Layer 6 of a small transformer language model trained on English Wikipedia (9 layers, counted from 0, width 128).
A neuron adds its activation times its output weights to the MLP's output. To switch it off is to set its activation to zero at one token and run the rest of the model.

Output weights of the MLP neurons that the questions are about. A number n stands for n times 0.00083.
n23: 16 109 -52 65 -96 -289 51 241 104 -192 -12 61 -4 -78 97 -11 202 26 38 119 -39 -48 137 -37 -147 -96 -149 -17 295 -168 36 71 53 -20 98 18 115 131 -51 -144 -33 -49 92 -71 69 208 -150 -51 51 -31 70 4 37 105 88 -114 135 -169 136 42 -128 -147 -96 124 43 53 -38 49 185 -33 -87 -179 119 -25 110 55 -416 -49 -208 -61 12 32 -15 187 12 75 122 181 -83 248 -165 -8 -29 32 63 -101 273 -229 -267 -50 -24 195 312 43 317 26 39 37 127 -226 39 8 126 -230 279 -63 -197 -81 -132 15 202 -57 -99 213 -16 157 -19 -207
n78: -5 167 70 -273 41 -347 213 -37 144 -79 0 -327 84 133 -65 169 20 170 -16 123 -28 -29 -77 166 -213 -84 -283 22 -21 35 -139 -155 96 332 84 45 4 -74 -104 79 39 -97 125 -195 -252 -152 75 26 -158 75 -80 117 21 104 -50 17 -195 -148 42 -35 141 -8 -4 153 -92 -64 4 212 -133 17 187 102 115 220 -25 184 -144 -4 8 205 65 44 112 -86 189 -11 19 77 -12 -31 119 -246 -259 -66 -24 -256 226 0 118 -12 -124 90 84 -117 18 97 -211 84 12 103 204 88 86 31 -4 142 -194 -24 -323 151 173 31 -49 -76 289 -46 -75 74
n107: -16 -22 -77 157 185 -51 46 -58 11 73 246 35 12 -61 119 -35 86 -114 -35 114 -69 127 166 75 148 -14 -213 7 125 -3 -15 -96 66 -71 112 -179 -181 -61 -156 36 94 -16 -207 95 85 -179 -197 -53 -98 36 38 -38 -25 16 -72 0 -63 159 -43 -106 233 -167 37 56 -87 48 -112 16 -246 -86 -76 52 23 -70 72 164 0 -146 -65 -21 0 16 -120 -121 -124 0 61 -77 178 17 10 -108 -41 6 -15 -100 -128 79 27 -41 62 -18 -36 137 -150 9 -116 -43 -179 222 -165 -63 9 59 -105 119 -29 -21 6 -55 186 106 49 28 -102 72 0 82
n192: 99 -12 -105 -85 -40 -177 156 4 -94 -44 0 -20 -58 -134 7 -34 116 -26 50 -91 -105 -56 51 117 45 -34 -8 42 -196 127 104 107 138 -132 129 66 135 68 -90 85 -13 99 76 -103 -187 -68 57 -103 40 -12 -140 -148 -111 -110 89 -47 222 -177 52 292 -161 -303 -60 -113 -370 -93 -189 41 -238 -274 0 -152 37 33 -20 -273 -120 -54 -201 -4 -245 -185 97 -31 -122 -169 18 -99 -68 -145 -76 -12 136 97 138 -72 69 119 180 -15 334 -108 77 119 -77 -60 74 -249 54 -8 -12 -172 -80 184 144 175 -239 -228 -62 -38 -188 119 -320 103 -32 85 27 170
n222: 157 -85 -177 -173 -112 106 -63 -137 50 62 -245 -94 -12 -98 105 -99 -227 44 -15 -40 -190 64 169 26 136 -48 -79 -178 -192 55 -303 -133 61 -60 -110 317 171 -4 -253 140 -101 -62 176 -123 -51 32 -114 137 206 -196 -95 -186 -214 12 194 -119 202 -206 15 -169 173 -266 84 -8 -51 93 4 25 -109 -174 -99 -131 19 37 122 68 -219 -255 35 8 -12 -4 27 -59 157 83 -180 -194 -24 -48 -210 36 41 -48 79 -51 -79 145 -80 -8 -36 -135 -69 28 -112 -211 -12 144 322 58 -166 51 -237 -77 -136 127 -78 151 167 -15 99 23 68 -41 -201 93 154 11
n231: 221 -4 -131 42 315 -132 150 -163 263 -4 -290 -12 -38 -140 93 -23 126 -30 42 -4 -19 119 -89 -89 97 92 -16 125 168 83 -122 -61 -220 94 -35 -25 141 223 50 8 132 288 -219 136 -137 115 -172 -47 -179 -118 -187 94 32 76 -266 151 -168 64 -182 -68 -40 -4 44 0 203 -87 -4 -28 167 -184 4 -134 -118 77 -100 38 -37 69 175 110 -86 -38 73 -10 -15 -57 142 179 -82 33 198 -20 -28 -79 4 160 142 17 -8 -163 -198 -20 -224 159 -35 -78 -53 -139 103 110 94 -123 -132 59 12 -39 -393 -61 115 -108 23 207 358 61 -12 -215 53 -45
n293: -115 23 -23 -144 69 -15 20 169 -38 129 176 -121 -45 -260 234 312 -111 -96 -59 -52 160 154 41 -270 -94 -196 -181 -49 4 77 229 13 -19 -279 -23 -11 15 -149 101 33 -8 -181 -44 30 109 -19 -12 -148 -4 44 225 -146 20 295 -89 216 -41 -35 -7 99 100 -63 23 -62 67 153 -127 -12 -15 -183 76 134 75 -16 -23 82 -32 -241 -103 151 26 122 -67 67 53 -114 -59 -337 31 -64 -51 115 -229 169 -91 94 -338 236 169 33 39 126 -209 -26 -130 -87 -44 -174 -4 118 11 -134 106 -16 -4 -186 -16 70 -160 105 117 22 -119 35 35 39 -18 40
n432: 22 -122 79 208 25 -20 -92 184 -19 204 64 199 -40 -172 -36 -223 0 -73 -100 34 -275 -125 -61 23 -31 -8 -20 123 -9 -433 124 -19 -72 257 293 38 -256 -79 8 -22 -113 56 -205 -70 210 -200 89 -419 -58 -36 163 -83 -30 25 218 301 -24 278 15 -76 54 77 29 -188 -61 97 -178 146 63 151 140 25 -23 240 -68 58 129 167 -60 16 -143 85 77 11 -12 246 -218 120 25 259 -214 162 -34 -142 -78 19 -19 13 28 120 63 215 192 164 -55 -113 -24 127 193 44 -66 -117 20 -169 -50 -25 85 68 -101 -12 103 -187 -129 243 -33 -105 -100 47
n452: -388 -105 -27 -69 90 79 48 -41 243 -152 -230 60 -48 4 -173 -52 166 5 -138 -228 -31 -122 -18 42 -416 -193 58 -62 -117 161 161 -65 110 13 -273 191 -130 -107 31 100 123 -74 104 49 107 113 169 -97 98 -126 -181 -154 -65 46 145 129 57 41 54 255 -272 -221 -285 18 -197 25 10 -288 -154 28 -18 81 -172 9 -179 211 -321 -380 26 61 71 140 105 -59 207 -145 89 107 -13 -29 50 63 107 -330 -262 256 101 120 86 -17 267 -170 106 -22 -33 -131 91 0 4 -126 13 -92 -21 14 220 -219 37 204 -170 -4 -17 -52 -40 -189 -263 164 117 -94
n464: 255 -203 -109 46 265 21 9 -59 -340 -126 9 226 93 -85 -140 87 -39 -147 183 -43 30 148 -132 143 286 129 13 0 -117 -59 121 63 26 307 157 72 -34 -78 -89 -221 -241 71 59 -26 -40 -248 -101 -98 43 -322 -116 152 13 -154 39 -42 42 -90 48 -79 -92 75 -105 -153 17 -19 -316 -81 -245 85 -211 -65 -85 304 -27 -78 -264 0 146 -29 188 -38 -67 8 -38 -35 -98 99 69 133 19 82 -90 179 227 -78 281 -161 -71 167 -231 -95 -33 154 109 69 80 -24 -13 -213 365 -51 91 -139 169 159 -27 -134 80 82 -129 -224 -377 -134 35 -70 42 -66
n515: -65 -191 0 59 -46 -162 61 -59 -97 21 -75 86 -67 23 -67 22 -268 101 -52 24 -358 -108 109 198 -72 0 136 -199 172 218 84 -81 136 27 -53 180 -84 -61 82 -224 -161 154 -73 247 -70 131 23 -173 160 -78 91 -58 -257 -39 12 69 -231 -21 -57 -81 66 12 85 93 82 -47 -280 111 -19 60 72 -61 -104 -28 98 163 -8 59 -33 -15 34 123 -149 -67 184 -34 184 246 -65 43 -133 84 79 -77 -102 135 180 -131 232 -63 69 -80 214 -23 -306 -54 -26 -53 130 -115 -99 75 44 -119 -50 129 126 -67 -201 -156 187 -173 11 8 -174 357 129 -98
n534: -192 -37 196 43 49 280 -22 81 -22 -174 0 104 170 24 142 82 -73 0 105 181 -214 -86 68 -27 -257 68 249 103 -136 206 97 159 141 171 92 282 -154 -170 -44 234 269 13 -9 40 -71 -314 157 31 8 -4 4 -128 50 12 115 -113 253 -121 117 148 -123 -54 119 -4 -83 -127 -13 -151 168 -232 -113 0 221 -29 50 -43 -185 -189 -24 12 153 -69 36 -209 -104 -29 18 139 36 208 118 -69 147 143 -125 18 173 -355 4 -16 0 37 52 36 12 -65 -39 -174 -154 -122 170 -48 101 70 -16 174 46 240 -55 19 -125 -58 28 -222 49 -181 86 273
n558: -17 122 -409 -178 -262 -88 -154 205 -101 -297 -39 -206 108 -194 101 -90 13 70 21 31 50 -95 63 113 -12 68 -275 141 -375 -23 -51 172 78 -68 -281 -91 -175 119 96 18 148 0 -5 -165 59 52 65 -97 166 17 53 179 212 13 4 -356 -50 19 0 206 108 9 -280 -69 -88 -152 184 341 87 227 -230 -77 160 -71 -144 -91 35 4 91 -322 -30 23 162 97 -168 119 205 -151 -4 179 -115 -94 93 4 -8 198 43 0 -62 -157 17 -30 -170 -42 44 52 -79 -107 17 -25 -89 -196 299 -215 176 -106 -22 149 83 126 -4 25 34 110 112 30 -91 -93
n587: 258 116 57 95 163 -149 -84 -3 -222 -162 70 77 88 41 100 0 72 129 -127 -189 244 -4 -119 -132 154 35 -157 205 -79 -112 -8 8 131 -15 -171 129 87 8 -63 109 111 176 127 98 14 49 66 -220 -162 106 160 -123 35 104 -126 141 -284 120 151 -55 -130 -136 11 -107 92 -232 236 27 88 8 188 72 220 110 -15 65 35 -35 -95 7 15 -138 147 60 60 37 58 35 -125 81 119 -57 -63 -19 -71 -7 157 4 15 -204 19 34 -94 -142 213 254 -206 -169 -103 223 34 -67 -91 41 273 15 -215 0 -55 83 22 94 117 140 329 -61 146 7
n591: -474 210 -96 -77 128 125 -46 -101 0 -15 -228 -37 -50 -31 -49 34 175 244 -206 -54 66 228 94 64 -98 -212 -8 -59 -42 50 -183 204 -251 -76 -148 -184 -142 139 -51 -267 -96 -160 -54 39 -132 20 109 205 -47 58 -119 4 -82 36 0 34 58 40 114 107 -8 -33 100 -76 66 -115 -77 -103 -217 112 16 163 -175 -111 0 -76 194 181 81 -12 145 53 54 -56 285 -82 108 173 107 104 -232 111 74 -40 -43 278 169 55 -61 88 48 32 -51 43 -353 -101 0 -155 -151 -88 257 66 -210 60 -143 146 164 -58 -39 83 -88 103 -215 8 -116 -125 -61 -339
n606: 67 100 -190 -203 -103 76 -36 -19 -85 -63 61 -180 179 -127 -75 353 240 136 119 -117 159 237 21 0 -271 -92 -4 -327 -112 -136 -4 -120 -83 -94 67 174 -119 34 -38 -73 -18 -115 95 -72 -39 -17 -70 9 102 -95 -230 167 18 83 234 -311 -292 112 -56 99 -22 13 203 -17 17 43 32 235 178 138 -85 98 24 80 131 -316 67 -58 54 124 -13 -53 33 -64 114 139 -291 -142 -81 -4 -317 0 208 -130 267 39 -46 -27 226 -37 -177 -4 378 -102 222 198 100 -123 121 58 -38 42 -234 -87 -266 -175 -9 21 -146 65 0 136 -159 -260 86 -174 21 49

Each question names a token from some text and the token that comes next. It shows the activations a of the neurons there, in the order above. A number n stands for n times 0.11.

Then comes g, the gradient of the next token's log-probability with respect to the MLP's output, scaled to length 1. A neuron's effect is roughly proportional to its activation times (output weights . g). A number n stands for n times 0.00078.

" (", then "O"
a: -7 0 6 4 65 0 -8 0 0 0 -34 -1 0 0 0 0
g: 22 211 105 58 108 63 -53 -60 -1 -54 230 -108 127 10 -34 -38 101 -31 130 -40 46 -177 37 103 -63 150 -101 13 95 126 127 69 132 122 180 -225 -213 114 -251 -5 118 114 146 -59 -125 -108 46 -164 93 -163 -93 153 75 174 -193 -215 -74 44 -2 -14 9 -73 -75 105 -53 -25 -29 82 45 -74 29 99 107 -122 -9 -119 -120 -141 19 -122 -18 -147 165 -49 98 131 -36 98 -40 4 143 -150 48 81 206 106 23 -38 -192 -122 8 90 111 -83 227 -102 -123 -19 92 -39 21 -32 81 251 -41 -77 -51 112 -95 37 -155 169 92 95 176 -90 -241 24
Which neuron, switched off, raises the next token's probability most? n222

"or", then "ough"
a: 1 -1 3 0 15 0 0 0 2 -1 0 0 -468 1 -3 0
g: -113 -147 -163 139 -36 -44 68 -6 201 12 -80 -21 -23 55 77 -9 -80 -82 -128 -30 47 -228 -238 93 -44 -92 -8 71 163 167 -186 10 75 72 -32 89 -119 -22 -45 -86 -149 77 104 185 -43 -92 -52 20 -19 74 -38 -147 -71 71 264 51 -71 89 58 33 -31 -238 -86 -136 151 -175 38 -271 -35 88 -147 115 -175 18 -103 81 -35 -80 90 -13 -43 55 -52 -179 43 -117 -100 31 -42 -40 -267 13 222 -44 -39 39 58 -38 175 30 148 142 -29 26 -169 -32 -109 28 126 -56 35 -283 23 181 25 -22 -57 55 -73 246 189 -157 -93 -12 -209 -75 65 132
Switching off which neuron hurts the next token most? n558

" f", then "urn"
a: -2 0 12 0 25 0 4 0 -2 0 0 0 0 0 0 -3
g: 46 136 -73 72 65 -1 137 -110 70 -16 -141 -46 -40 -148 38 95 90 57 77 -77 -153 -299 9 69 236 53 -191 79 53 -97 81 4 17 -114 -43 184 109 -14 65 -18 30 -34 -29 -30 -69 13 16 -84 113 -252 -54 22 5 -180 2 71 35 39 31 -232 240 175 -80 -26 -91 -5 -269 300 45 158 -90 -23 -142 -119 39 -45 47 -172 -97 125 -136 -143 -25 167 230 123 -39 -148 -38 59 -79 -167 123 186 -147 -164 -4 66 122 106 63 132 89 -45 43 -106 73 169 121 -151 -63 -98 0 65 -116 142 -148 144 -3 -62 103 -62 102 138 126 31 38 32
Switching off which neuron hurts the next token most? n222

" Bur", then "l"
a: 0 0 77 15 0 0 3 0 1 0 0 1 1 9 0 -4
g: 32 -28 129 -139 99 -49 257 -6 2 -14 11 124 17 -9 -53 -80 51 102 -134 23 -24 -155 -6 -198 -27 121 3 -7 -44 116 16 110 148 63 19 46 219 -38 30 -37 -49 19 85 -42 -196 -39 162 32 -82 -253 -98 31 -131 85 -159 -87 -149 -57 128 142 -245 131 2 91 -5 4 86 211 -192 -29 147 -348 24 -54 130 61 21 -70 70 -177 205 -81 158 -202 24 54 9 97 -33 -189 -13 -43 -47 227 -16 233 -206 -113 58 -40 -19 36 -52 -17 -56 -146 102 189 191 33 140 -174 -10 -8 117 95 18 34 33 -67 23 163 2 -3 -146 69 -31 195
Which neuron, switched off, raises the next token's probability most? n107

" ab", then "ol"
a: 0 -1 -12 -3 0 0 0 0 0 296 -2 49 -2 0 0 0
g: -19 -79 26 -82 -44 99 318 189 -146 -27 -38 -88 26 -75 -131 -71 -14 34 168 -74 -40 110 -26 -111 108 -92 22 -91 -207 -270 3 154 15 192 -267 3 76 109 -104 -98 -46 -48 -13 -209 -21 68 38 -47 -168 -45 -100 73 -30 233 141 -64 50 172 14 -88 104 -69 118 -138 -229 -103 -6 44 -22 -19 40 -13 -29 -161 30 121 -65 89 318 -11 -3 -121 -25 183 214 -171 69 29 -62 -7 -72 -227 26 -56 70 -149 -105 9 -210 43 -88 2 77 17 75 11 194 -25 7 -120 214 -208 14 84 -7 -124 17 24 107 -40 -11 -217 41 59 -54 93 66 -85
Switching off which neuron hurts the next token most? n464

"e", then " with"
a: -3 0 -6 0 4 62 0 -2 0 0 -4 10 0 2 -7 0
g: -69 -42 203 -197 -165 -62 -109 -97 -91 17 50 -10 -15 67 -170 68 -64 -116 -145 53 201 23 84 53 34 -93 -89 -150 -61 54 -39 -10 56 -168 23 101 -182 -37 -78 -106 69 20 99 133 -28 -108 -116 87 -236 -67 40 -66 94 -31 37 -129 160 -23 -118 -148 -14 65 101 222 -46 38 -178 123 105 -143 178 -9 47 99 -78 -88 -74 16 -5 -156 119 114 -69 122 -23 -107 -80 15 127 119 79 -44 -185 107 9 -133 167 11 -73 196 74 -178 289 -69 34 -52 -69 -25 39 121 83 35 102 -93 42 43 308 -27 -208 -36 256 98 166 56 -196 -103 220 25
Which neuron, switched off, raises the next token's probability most? n231

" Met", then "rop"
a: -1 0 0 202 0 1 0 0 -2 57 0 0 0 0 -1 -1
g: -51 3 59 -56 46 -26 319 73 17 -40 -160 -82 -123 -46 62 77 -41 19 247 -5 221 -92 -159 -100 -3 108 -37 -21 66 223 25 -77 -13 -190 -208 -33 -56 -27 173 32 189 -181 2 38 -74 -78 195 -49 84 -142 35 -103 -63 -49 -44 50 262 81 64 -73 101 -177 -36 108 -32 95 26 -21 94 -43 -140 -158 103 155 -161 -108 -166 -272 -84 -135 -52 -147 15 -50 151 55 61 -129 -66 79 5 43 -84 75 -80 76 -134 -44 -71 78 -15 86 9 121 -190 132 -2 99 79 59 -61 -86 211 131 -220 -129 -209 103 -104 143 -100 16 72 188 132 75 -73 37
Which neuron, switched off, raises the next token's probability most? n464

".", then "uk"
a: 0 4 -3 0 0 1 97 7 0 -3 0 382 -2 0 -1 0
g: -157 -97 1 22 -80 26 83 51 71 67 37 -175 49 -38 -44 -142 93 58 98 38 -26 -7 26 -161 40 57 -90 -137 93 21 -48 225 56 57 -46 0 -49 6 -122 179 -27 -94 110 133 -210 127 -109 -48 -71 -169 -251 76 -159 -141 39 68 156 -81 -122 -83 -23 126 155 197 -78 -128 30 31 19 -151 74 76 -102 -127 -165 97 -313 -210 83 -16 -99 79 43 -162 -34 -120 44 108 -6 61 -325 -118 262 37 17 -1 -234 -28 105 85 52 -16 -126 -21 -10 159 -29 39 -141 -261 51 -140 -70 135 45 -2 -70 116 60 -59 -35 40 13 -192 120 213 48 -46
Switching off which neuron hurts the next token most? n534

".", then " He"
a: 1 -1 1 1 -1 0 52 30 1 1 -29 0 -2 0 -3 0
g: -16 -177 152 -63 -248 41 110 -69 110 40 4 -85 -58 -59 -69 204 -74 51 -4 -35 21 -184 126 74 85 -97 -75 9 -5 -287 45 -98 63 5 -35 -23 23 -19 -26 259 -177 145 116 22 -58 61 32 42 -273 -52 -40 31 -142 -21 85 -39 185 38 66 -142 125 185 -81 129 59 -25 -118 -180 -109 -128 -71 82 152 -107 -174 -85 -99 -152 -217 182 125 -36 -140 -9 140 -53 -240 135 -210 5 -40 14 -159 -49 -160 -105 -214 47 157 -42 -118 -32 -116 -1 -9 -47 69 -262 -146 -8 -18 42 155 82 6 -157 -48 -150 22 36 -23 -76 -124 116 -100 70 33 11
Switching off which neuron hurts the next token most? n293

" although", then " John"
a: 0 -3 0 0 -118 0 19 0 -1 0 -163 5 -8 -1 23 0
g: 160 -212 109 91 -150 54 -21 6 137 -174 -74 -268 -129 79 88 65 102 -165 -76 -51 -247 -177 -63 49 -1 -117 -18 -213 97 18 64 -94 32 103 -2 124 27 -93 81 65 -13 160 128 -220 169 15 -17 -30 64 57 -18 173 -97 238 21 143 95 -165 -113 58 175 133 -45 45 192 -96 135 -16 201 -159 243 -74 245 18 113 -112 -54 33 14 -39 -58 -143 32 -141 -44 -193 -138 105 -118 -134 -155 76 -146 -91 -30 -100 -12 215 -47 24 -58 46 47 98 -110 -51 -15 117 58 26 29 86 85 72 -62 -82 -102 -107 64 -24 -119 -113 -52 187 126 8 -7 42
Which neuron, switched off, raises the next token's probability most? n222

" and", then " larg"
a: 0 -15 0 0 4 -1 119 0 0 0 3 0 -5 3 -37 0
g: -101 223 -17 49 89 -3 118 -38 -17 -162 -256 127 79 70 -62 -14 4 -69 -112 -25 160 80 -128 60 -44 166 86 56 -177 61 -144 -32 -75 7 53 -74 110 27 248 20 -214 -89 -27 49 -42 -233 59 86 112 40 66 14 51 -140 118 -69 -186 146 274 -94 -64 -187 83 -211 -128 -92 208 -26 -39 84 -286 -73 11 160 31 18 -56 -122 16 145 -110 -166 -49 53 -14 115 -3 114 137 167 89 -230 45 104 -101 -172 122 -68 162 0 -161 33 95 -94 7 162 -173 48 15 21 2 -61 -43 85 144 -42 -27 34 32 155 -84 207 -45 14 -152 89 83 -2
Which neuron, switched off, raises the next token's probability most? n293

";", then " it"
a: 3 6 -32 1 -11 0 95 0 0 0 -3 5 -4 2 -18 0
g: -161 80 165 -47 45 43 38 135 93 17 78 -55 -8 -261 -101 1 -116 22 -3 -4 33 48 -5 -180 27 -68 -143 -164 77 367 -34 -42 150 -122 -18 -56 -24 -192 122 -222 204 -42 247 -8 -68 -85 2 40 -162 -135 -13 58 40 91 -30 -185 139 -15 163 171 67 113 81 -41 -19 95 126 -31 -98 80 -91 144 79 -76 -20 25 183 112 -98 -67 16 -55 21 15 55 78 -249 36 143 70 -166 8 147 63 68 -24 -146 336 125 -45 46 -171 -51 -4 -102 176 -131 164 -20 24 -29 -46 3 72 -157 -142 -89 189 -165 -7 -19 39 211 -30 47 -63 -89 8
Switching off which neuron hurts the next token most? n293

"ad", then "in"
a: -2 2 -39 -1 0 0 31 40 0 0 0 0 16 6 2 0
g: -52 123 -63 -139 3 81 151 -120 42 -35 57 86 116 -13 108 -95 -35 151 -17 -32 -137 35 168 41 -159 68 87 87 -243 -66 -41 -45 94 -199 -151 -20 -37 107 -184 -1 138 -176 155 -131 213 -171 -36 -172 98 -131 -236 140 77 139 -36 -66 52 -69 -21 97 -135 -42 -69 30 30 69 -12 -158 16 -178 44 26 60 38 -10 -33 -111 -24 58 142 185 -216 -198 -3 101 34 41 -61 18 137 98 82 21 215 -128 227 12 -123 -12 4 -60 7 45 -73 -170 55 -59 -56 -254 -147 253 139 -149 141 -109 113 108 57 -104 207 -149 -106 -8 -78 40 -51 106 -113
Which neuron, switched off, raises the next token's probability most? n432

"ed", then " for"
a: -1 0 5 1 -49 5 -7 0 0 23 7 1 0 -2 0 0
g: 22 -47 249 46 -88 18 148 24 -115 -126 96 227 -92 -34 28 -22 45 74 -136 -187 38 85 136 -54 99 -21 2 -153 71 116 291 130 203 -11 54 3 -211 -62 -186 -22 6 132 5 16 -88 25 150 53 69 65 67 -58 31 -29 243 69 -59 52 72 -75 -79 -7 71 -107 83 178 -340 92 -2 -32 -93 203 12 9 -281 -83 -187 215 -2 -154 18 -132 -87 89 -102 -81 -53 4 250 157 148 50 -169 -48 18 39 157 73 -90 87 102 60 -32 -77 134 22 -44 -79 -144 38 61 -138 -23 -9 33 62 166 -1 -68 10 18 -69 -27 -79 -147 -181 226 69
Switching off which neuron hurts the next token most? n222

"\n", then "==="
a: 2 -1 0 -46 0 6 -1 -1 0 3 -97 0 0 1 -1 0
g: 110 82 -149 95 159 15 -43 19 31 138 42 -42 -14 66 33 -23 156 165 -99 76 152 -30 -86 62 -165 294 -94 -21 17 -79 -271 69 27 115 32 83 120 60 128 11 262 85 99 -15 -69 -74 161 -59 -32 -83 83 -142 78 -104 24 67 112 -17 45 -153 -94 75 59 -60 73 11 111 -77 55 -260 156 -27 95 -47 -18 -32 20 -214 -15 67 -94 28 -34 324 -20 -213 -33 62 -155 -46 -109 133 39 108 68 -56 -145 -139 -22 -141 42 -17 64 213 20 37 -14 -244 42 -374 -42 -15 -205 -244 85 127 58 -20 -63 -35 -29 65 -156 61 109 -15 -14 76
Which neuron, switched off, raises the next token's probability most? n192

"l", then "ad"
a: 0 0 416 0 28 0 0 0 0 0 0 -2 0 0 0 1
g: 87 -129 56 -154 237 -35 7 229 77 307 152 -66 132 -1 -18 -2 -61 1 -51 5 129 -255 -20 -82 -13 125 -178 116 98 93 52 77 200 -63 -10 104 -55 -44 -81 137 -15 203 -25 -121 -74 -101 -16 82 -109 45 83 58 -38 26 -175 -119 -12 93 44 61 40 -250 -165 -29 -41 -177 -90 51 109 109 -4 94 108 108 12 64 -2 -151 42 -82 -88 247 149 47 190 43 -93 11 78 -34 81 -128 91 -22 103 -41 70 -102 233 -31 145 -64 57 -132 -161 119 -38 77 -38 13 103 -90 41 7 -25 -17 28 2 -70 -388 106 -54 -274 -17 -163 -146 -12 79
Switching off which neuron hurts the next token most? n107

" been", then " respons"
a: -2 201 -5 0 -5 -1 3 0 0 0 4 -148 0 2 6 3
g: -5 -2 -56 -24 98 66 14 62 124 -83 20 -5 -43 -78 -207 43 2 -153 39 -153 95 143 50 -9 92 -78 -42 -92 177 82 -246 33 -52 219 30 65 66 113 -166 -12 46 68 235 -203 39 76 91 115 62 -133 -149 -65 -36 110 -9 61 -212 -80 -72 41 99 -67 -86 -31 -157 -3 91 7 -123 -81 -112 115 -83 90 95 138 -232 -48 147 191 346 42 74 -92 46 159 1 -33 -203 92 -68 -153 -326 -8 -210 95 -16 -143 65 16 -187 27 104 173 124 89 -115 45 -127 109 -27 90 -59 7 110 7 64 144 75 -61 -41 87 -68 -86 76 99 46 242
Switching off which neuron hurts the next token most? n78

" June", then " 17"
a: 0 21 -7 0 0 0 0 -1 0 0 5 136 -2 0 -10 0
g: -56 232 110 -48 -117 -64 -71 -60 57 31 -24 -133 19 88 17 144 6 -58 -124 -120 172 -70 28 -11 4 -98 -10 13 -163 -152 -33 -48 -212 -85 -56 -152 72 -241 -37 52 -165 53 23 -222 131 -123 -162 104 -145 23 68 -128 198 41 -91 214 -3 -28 -70 -152 -60 68 -11 -41 -89 96 -1 188 -177 42 -157 -42 -34 -78 108 -7 -119 -192 15 195 -104 49 164 232 -182 1 21 -36 -75 79 -330 163 5 58 49 -4 -142 -4 259 153 97 12 159 -118 141 -108 37 147 -33 -41 14 -127 -60 -72 -156 -133 -130 50 -66 105 34 14 -2 110 -166 -41 141 -95
Which neuron, switched off, raises the next token's probability most? n534

"\n", then "|"
a: 0 0 0 0 -41 0 1 0 -12 3 -115 0 0 -1 0 0
g: -101 -1 157 204 -58 13 -24 143 -125 86 181 68 33 83 -28 -173 -81 21 88 48 88 11 -61 -160 -15 210 6 132 -220 218 159 135 -1 -42 -94 -24 -271 -28 -123 31 79 -76 291 -12 -117 -30 -79 135 112 92 17 58 141 -81 112 95 273 -12 -138 191 6 -53 114 40 89 44 61 91 -152 22 -158 -92 231 -11 -170 -77 55 -265 -71 69 -17 78 -60 83 -27 20 -103 92 75 -133 -27 -138 41 206 163 -47 -126 70 -24 153 -33 176 -21 73 -94 57 -6 -102 77 202 -91 33 196 -69 7 12 27 122 190 100 64 114 -71 -157 -44 15 -71 74
Switching off which neuron hurts the next token most? n515

"ist", then "one"
a: 8 0 26 9 0 0 -1 0 75 0 2 0 0 0 -3 0
g: 85 -16 20 -118 75 -36 -194 -135 18 -7 -83 35 -176 -86 -186 -77 121 102 66 24 -11 -183 60 99 -27 -69 -74 38 -2 72 67 100 179 0 -195 71 136 -100 167 -147 153 90 187 105 223 -105 -229 111 -55 50 -87 129 31 100 -45 -14 85 54 10 131 -66 -82 -190 111 -87 53 -248 -200 130 -18 65 32 -180 101 -76 9 -174 169 -22 -86 -207 113 -55 -92 20 -139 -25 -21 -125 -7 22 83 30 75 -24 222 185 -46 -116 0 112 -46 35 39 41 -18 31 190 100 -26 181 -68 39 114 -96 -283 148 166 -13 -110 -118 -33 79 -275 -163 37 -70 -101
Switching off which neuron hurts the next token most? n452

"ol", then "ov"
a: 1 -27 102 0 0 0 0 -7 0 0 0 -1 0 1 2 3
g: -22 -214 4 41 38 83 -53 -130 -77 -44 -185 62 -147 72 49 -36 -109 -40 -111 -86 -28 -36 49 -15 152 -44 29 84 139 37 68 -68 30 -184 -148 91 83 -106 -26 -146 -199 -241 -94 126 -149 243 16 58 16 95 76 -240 60 -54 164 -102 93 184 -35 78 -11 253 28 -40 77 -98 111 74 213 80 85 -85 129 4 -65 119 -218 -45 -31 -141 -52 -19 -241 230 160 -66 110 115 -135 -17 187 -22 -110 35 125 -10 169 32 -154 47 45 94 -58 178 61 -100 -174 -208 -169 -93 -101 -47 29 142 -69 18 -105 0 -223 95 -11 7 8 17 41 227 -3 -9
Which neuron, switched off, raises the next token's probability most? n107

"asons", then ","
a: -1 0 -74 10 -136 0 -1 6 -6 -1 -10 -22 0 -90 -1 0
g: -3 83 -283 84 -65 4 -19 66 66 214 112 -184 0 35 -220 -30 -127 -170 92 91 131 -13 81 -14 -45 100 193 75 -90 -70 72 -95 -84 -5 -74 -140 -125 48 34 -67 167 154 143 1 178 -157 -18 -127 -13 85 -35 74 19 -39 90 -197 -15 -16 -128 -161 -71 -1 -51 -143 71 45 -14 63 127 -1 -59 -144 38 -97 33 -43 52 188 -2 26 47 289 68 82 -81 -133 18 46 258 -216 165 -114 78 26 -257 1 37 -88 -59 -199 -55 -19 -8 37 72 -313 -83 -160 -125 78 78 28 -80 92 122 -241 46 86 82 108 159 -185 -118 51 86 -47 117 42
Switching off which neuron hurts the next token most? n222

" block", then "er"
a: 0 0 5 0 -1 121 -1 0 0 0 -3 0 0 2 0 1
g: 32 4 1 -78 -58 6 -57 -148 -48 89 64 -180 27 -1 -23 130 -104 -60 17 23 1 90 -24 14 5 83 26 248 44 -89 88 -73 6 89 2 14 -65 -221 -161 162 27 65 -149 -17 36 -13 -175 61 -174 -134 -70 -140 157 -91 18 136 148 10 50 157 211 128 73 40 96 -136 73 -111 -191 -64 73 115 111 -131 65 -103 -85 89 -183 29 -243 40 73 82 -41 105 64 211 44 -44 344 -57 145 -165 -276 77 -192 231 99 2 -17 -36 -47 147 -114 -10 -215 -33 -20 11 0 63 -12 217 -127 -50 -130 -9 -63 130 22 66 205 -168 -91 44 -169 -108
Switching off which neuron hurts the next token most? n231

"iddle", then " block"
a: 0 -3 4 0 0 -1 2 0 0 -3 0 19 31 -1 -12 -2
g: 32 62 -132 -166 -76 -84 -193 -155 -83 -16 132 100 -94 -170 -190 -151 -12 175 99 -331 72 6 -59 68 -197 -68 71 -136 84 190 -65 -100 -273 81 16 -14 107 34 54 -32 -53 -49 -71 -106 105 87 -2 21 -173 4 91 90 136 -130 -102 -114 -226 -12 -66 -186 181 -96 -92 55 -45 -207 152 20 27 -41 -128 -19 43 -12 -44 115 73 276 153 31 -46 -51 133 -116 87 114 20 -66 123 124 139 -115 91 86 -111 -144 -72 111 27 -68 -56 -33 -52 -181 -2 38 121 96 220 -9 -114 7 166 78 -117 -63 4 -103 36 -33 224 78 -84 45 17 161 -110 -111
Switching off which neuron hurts the next token most? n558